Layer 2 of a small transformer language model trained on English Wikipedia (9 layers, counted from 0, width 64). Numbers have three digits each and are written without spaces.
A neuron's activation on a vector x is squared ReLU(weights . x), where the dot is the dot product.

Input weights of the MLP neurons that the questions are about. A number n stands for (n - 500) times 0.0019.
n29: 488323417364558271457568289678528732491318523489683422396439580693433509309707498408507517584502604489445510276588392438327216667563655467492487300637603594629394632579771434698456499556412564
n79: 354556599641677576269652417327623509477583402541476654437232630665599337490600493586523576601292523384557524160377321427473756650375755403592445263496692562301701307514611650492528533554584482
n87: 423531528445365555543794500480699573462376555586365218544589372436533584268518476500425427597788517481210355419580647589444258366471400505580439445411423551466427484572564586586505435863600630
n90: 539677420464479500589529464525469431456489420581420512279528400510652393575401637271415604444619415600661600551259401380518620546523684054593551562651508418343390465613838440629355337449482462
n108: 429601420861415647554563359509346480687465549629522188470442461619475593549546545518309390567640518131552429213561265448589580596318613411291582413655570507430386601585527501594477538660660548
n109: 455417470614505546664516603529471415525582586596565555362565595430393440547511560494373556212483300474457452524318448353397599696422519376782547575581488642418424632646568696620478613507560653
n111: 478447554588508436399584182562636722422563523464445508386485436440510427444487424311213313538565519359283610581463580383479371523277691241562657545358533725604524444737612703718439651522460527
n113: 376312458449648469316599447607561608387323533572384365537363407471423641467474708398673430699704583324575492437486344443565587487535392532493468540500580537389407453727656729568546660453576369
n116: 528534558396471536477495179349519513455325556469499361560433440651425501466659536527356529771597517283312393584588450856317390244485531356606391530461619727321484248465529647791405539639339534
n121: 451634494479466455691597128700495634645344480408635508425440542656403424535317529584559444705504454211569441404375502570531477630418411514591460608650595337450540436365503661567644569595720516
n123: 307654616652404638667427373594472510668665372559738487587554513547441504245358517393601616445567333424461461584491474433332460661299628468675433569421455430409468374400610611528505175519603608
n131: 592439470670359405487509231505618648385402607473481401326598410565500597391562660472599399504541278526442467416526370469599547514368834426403473457410458586366576558580422975788435580393451551
n140: 414541559425433443362679390549189565584490496547305268544370138373484588559711499411498513562649476451404327356765531692449255449424457580632654424591655449318590441561487605697500500617533536
n155: 252546604455685281328660368449470625426498575577468549240234615634706610393427731573595516339617392307619637489489405353550629571324434358610715658524570428468449413657530341634496410379598540
n164: 275711461506368387554429247591362579568373372501666442446523464582504500488374594345407525509598451551312406482457454494549706396524528470728675638446713615497530393321774596619627403609704552
n171: 364460383538326671602482523569348740477561248525605597341544551568643428501380600477403489505468146666681455435428566388296323474508440467618501356740284680494334382487705544474530788620342448
n186: 532570319476484479607669443615675537411472391712416581408409492358715507451461662229449513495372571587528535432515328470271486426503587215554483391699442716419314580629637755502734619428299345
n187: 553591749720628454333531225488425705551472273498642467461438285442572451499620580468261604363623461320293316414530655453638395421388784513580540375427469585474588497532677495678396676479493440
n193: 512501709431547368635658513590550560661628551559748463244580625532682452401415404321453695559607179293418471492061469435521492624500593583521507365497553511552569592472629460568457290404563579
n194: 464602607580327533379582324373367441528621433617341428475505267438408602436410854495751547707530529318572402360693371580533405524440598368483524416797533683420456539458412712517224467568517443
n195: 556510439521340477516592578443443541453441534526458418539490391358534502510574606561525525625602482610319241257669516546441374376420837523453413376503627520387623393446339611507573650749645470
n199: 549636494281493493559411440490451625679393496475764500378424452531558451408454662655552510508678402644548498238362298641445412507445751414466694444412468443587606466607647559575527383424290481
n201: 207621809708351474400475612342561431615418452541603307431422357486647585489441717440515463469563388442420237466370554579585526582391544553862644474416330765451505316405551532580429445650737417
n203: 350527858319418398738519517377331748182647584480592311404197280655573807709543662514487327598634516467489540201275443487446626724328882283512418657405586691768409540402543598962577256407283474
n219: 286449628621306683417473444479366395580330374658355538385442317524543378488601512486596647566772472406573417351352454516480485405380690509517514313479384715486586481668570588470517695487812554
n226: 406377621699565651408526537559623476574360468573607416535671261510628577377467499464614305498481383380677365452666442573381564308298433258551810456550591397342541334523372524643700494520671430
n227: 333651627406556316593671436572354589386511659616423485466425425538578426536601596439388439480668433480595577442543526522477611561306734338448459589714477557560416447509395659559424419561332580
n239: 548370605639429594505558246632374523449403510377547289442271658644577499352516743423565606750698437235433478454348355526603602579482447385332852455513411519508636407748763614539693538460593425
n240: 405351652523579290386521465616613419390367528671671593410397529837424567474577402499418536512579476408703564349388378486556753637322465505522574487456601399400616524574484452538544554444702430
n245: 470441473431752465521568284426519614342492532547508496595422484623526596601554480334433350542636531340289502369513376608232427444468407315546591513551599486595703611739615403722700398618310584
n249: 380634833555372554501453442355408504484529617528688484461530432651730496532481464500416514556628335388528478365585354664488469267445566427675412396648360652392285334434560420495398458610513445
n251: 448493658553556545304567430354463580362388191559425636460492589754669453534611602573374538594722524246277380475558576451595372306425547368575613427497423499560499426505346325563628420665570424

Each question shows a token from some text and the vector x that enters the MLP there. A number n stands for (n - 500) times 0.0084.

"le": 901488619455425562577241494407570518441309392411665587541563576338359337536511525599618646454622691424460498626558582497516523640533391537099441584505356317471571451616498376450420618490488487
Which neuron fires most, and how strongly? n239, at about 1.8

"r": 517619404475346411421459568545586460383665427415408805458686516511395493499243550512603709429159485609573685610776638481650351485539405519357422545520417547648633418320548541443422494375362504
The two highest activations, in order: n171, n194

"-": 488545299441442370613417552363559641539471699505531627779511532500392649459462567593433542438419531681722504607381631590608441461544312502310452564249721359217584568554585387249586461378453432
Which of these neurons fires most? n240

" Ch": 556417454550547567682407432514445297571611351310553920535488383476348534261375504594417446542351620592635552669513402445605567470693601692554500738382408568474440322492475494234449505492522460
Which of these neurons fires most? n123

"as": 505450387470416346502352439588497464425549670399511481675520618494657370773570443636438583549587539544432646716685532624649410486712356410517601581645627304485363527397502265257439369313367335
The two highest activations, in order: n90, n249

"|": 643557378498464411492475414332538705545141502326439631404854647522279575477688470606463387475384592690530649653470436624573462503535431603383516466395583405496473549575484301380544562354675389
Which of these neurons fires most? n29

"em": 421552554602338624412380753452618445694435362465400687540670627386574418626486282563538474456345567627386495647345756512531536400735525631294455419522451392688389674486504458332450349407342512
Which of these neurons fires most? n193

" de": 555505633461446477694583402354378534444587597266573450606597732384425504436480560646564447604475529470395614547766679627478504482671539796362543528452401349455511556433477409352546365220260283
The two highest activations, in order: n199, n239

" (": 508453273513529454542524666242418354591491492307339366469523798437482660416686574442601562357357704617493846612480484590620519397419537592510611498539574667431402628511492300418380506396436368
Which neuron fires most, and how strongly? n155, at about 0.22

"ess": 770506408473412517568475562446481568437248537411381486680790553346595377564444311670480541533740627257450488407779645307595659474494436602423439540540521444532388625383555432293575456476366485
Which neuron fires most, and how strongly? n87, at about 2.2

"ay": 683514329385523534493442610497545500328447742446207540688561465330488446595624412590460419657377722501412501590615322610327561609593284515416397496496438692537560631609599361160453553482548531
Which neuron fires most, and how strongly? n245, at about 1.2

"all": 737570431395477468321530507403467361381523570440460534764456476177486554563605357660498589496190446302570583723597409484518462590523518649400639664597605422382584678421518489227529547466607406
Which of these neurons fires most? n140

"l": 599448454356467439564534275474588441519525593320502610513515486688488338541560114379674721514347469388518708602577527512611442680616623757488325450390589411651549528362372486280621419510475478
Which of these neurons fires most? n193

"ra": 676525490317361323500350425496466415549316305621585408550576469461365308644448632626567489545490741644611729606655563665533416457512433535302655657478534367465665652413599513345554326346331404
Which neuron fires most, and how strongly? n199, at about 9.5

"o": 515618592629493370663440712490540325441410465406545536439506555431643400564492400638395587457486442607422541568571781409606477771433299672431583624441381526388761533492537209205482437347457384
Which neuron fires most, and how strongly? n193, at about 1.2

" in": 677602423206480486672388518278387370601635531480484603517431653610350641503537436695642271486449589501501637358712574600565534393565579628585417504401478268487467414377411483483677676228453412
Which neuron fires most, and how strongly? n199, at about 1.7

"p": 473540489564567387474549599564524276462357578519413615588517556421381599713555411392269303428407810457482786668650612359705430544556277533529422599575417417602408385643588417537426464355286572
Which neuron fires most, and how strongly? n111, at about 1.5

"z": 666536339527395479580450586563429463462490618465529406673492642243499444775382459510352666502436555495487529678782368765472433548494262546359398734543623349473546465407479516224448450451653409
Which of these neurons fires most? n121

"ac": 506590549582635347366455630560559268497634486395488615406417520545692508445541270564459485196527589430696564826659677440533549563572415429373461562382526389556463483484542309448571544130494605
The two highest activations, in order: n155, n240

" the": 437472443501562562379574407332736504638498346298497748640650490504559577328513392748334496341705633369494546495749685615535521444605418617491673310382370504429444359367490406318426597477523496
The two highest activations, in order: n251, n187

" |\n": 593516350485397582449474486401468767509355527397485695505642533484306480393684558726408477491330553816409804624517505441743440639532574418430426459215458400516403567430499417375363608458445569
Which neuron fires most, and how strongly? n131, at about 1.6

"ff": 610467423519290565503400625394424419497519571444326509665568583330343662512328455520379518346463685565406439711623604328527398642359219698596539579550502412614510557564461713285613467538364757
The two highest activations, in order: n109, n87

" B": 375448398507451456546375569439516306519464477362576567644800257410288564504520544332363629457524603581556643653396626486484554449773428775487316667373413672452343413608485396370587653447558565
Which neuron fires most, and how strongly? n109, at about 0.16

" e": 671574619469518568793416286184475478584575394335630736486460329650402566487526381490518461501468678604371624501620632489538577454587424546559436639225416545560397464512424370402567649217428514
Which of these neurons fires most? n203

" W": 361512441680386410747271525555459429417444418337494680463639449412387440475398454524479676446395674770460582499471443386590535463773524681461406719533531692488359289518558388278514510615416671
Which neuron fires most, and how strongly? n164, at about 5.6

" |": 507548421463492435628400812448617743418340532478230563488530569480391541567656416689487517335333616594523622613405492572590548459544107679536473360468473434327461439354581362472506627623646418
The three highest activations, in order: n87, n240, n171

" L": 558540543575480576500434235415567587368411491237623634508667585459202497538316462380409487521442579716435833594582509549599423547721647632459269563451557534502328409488429513265523597513572415
Which neuron fires most, and how strongly? n111, at about 0.87

"n": 398544432480383550571409508689642493308487694364450665463584643519526446615331454588584499538513531528488719669428637596796328523590188632327367466438419472597437276390405572308551652401383513
Which of these neurons fires most? n121

"s": 670613338644265555608332542572484578422586540616339457645573506590550403552421360526401659634461506501513560508652671461632521427558426756445314453447379357600360730284500412127530493510402525
Which of these neurons fires most? n171

"t": 673599241563649404480390555655597435330573506391547402554506707582364505536596024577493497425495649717574482356471437406598631529715380497294452365526518517592517632434424382431575490511455594
Which of these neurons fires most? n29

"am": 796468569706290601338373456473611299485447625350471514559611338366561538556674402524423578433352586488380542634603495586572457470563404711469530525664741399508517725369520541308411326263477428
The two highest activations, in order: n194, n140

"u": 531470503552556373507533753475469384564511533426425566467466490460564437606304484536538486338506576563707514854631514402661574635656241424554452575309308532656777459305501298441441479381491276
The two highest activations, in order: n155, n201

" pro": 519454687286411513687451739394396543508665486523439654431550380566381451608508439546541448593424698596547761529481596649469487490487670536261406449468495473504565559523446485414548538083188380
Which of these neurons fires most? n203

" s": 656539531572394353599370533481427609400622418549456551632530498044536538505557581457367514616403671538718612492456654548434505502643626768462517312470402426506336473319446384258501585593358646
The two highest activations, in order: n171, n195

"ot": 366690438552453367439334760564388399667420579429439506495588568348494544588529258718385451337605860445453562434563537580546481665593285520225505589608599515528433665471514344337446433575454540
Which of these neurons fires most? n108

"our": 623514618315473580475276391470551448409548646203454685514564489429395397524592360688455395437615677269360698505673383475607616730390431358431535653540611369419572504452517667360601430380610642
Which of these neurons fires most? n121

"0": 382508477469644671383370627504323637462376438493439544612495450364475503643592291554401538407399748549606690691711579450543397394441472659324502477534558350482565544401726531309322584185580627
Which neuron fires most, and how strongly? n140, at about 0.2

"in": 563662461255481413500409812593463408589685529550225579562593475225386470474551493603587429504492607391343594449604550607558553484539509606314434643368600274662519624406404602426572582209547399
Which of these neurons fires most? n195

" F": 430504269571515624478299589395436346517495539389514636553530586287295517596320544435461603407413683591538447580411597522550459605776323600641559514458435699522398538463314563143549590499591749
Which of these neurons fires most? n109

"or": 452655355521604393365227488590573410577529432451256720698448601405450399520532419508664564379527698348465657842449560630598536545567281532530597454574538439554460552503508502320440370207580448
Which of these neurons fires most? n155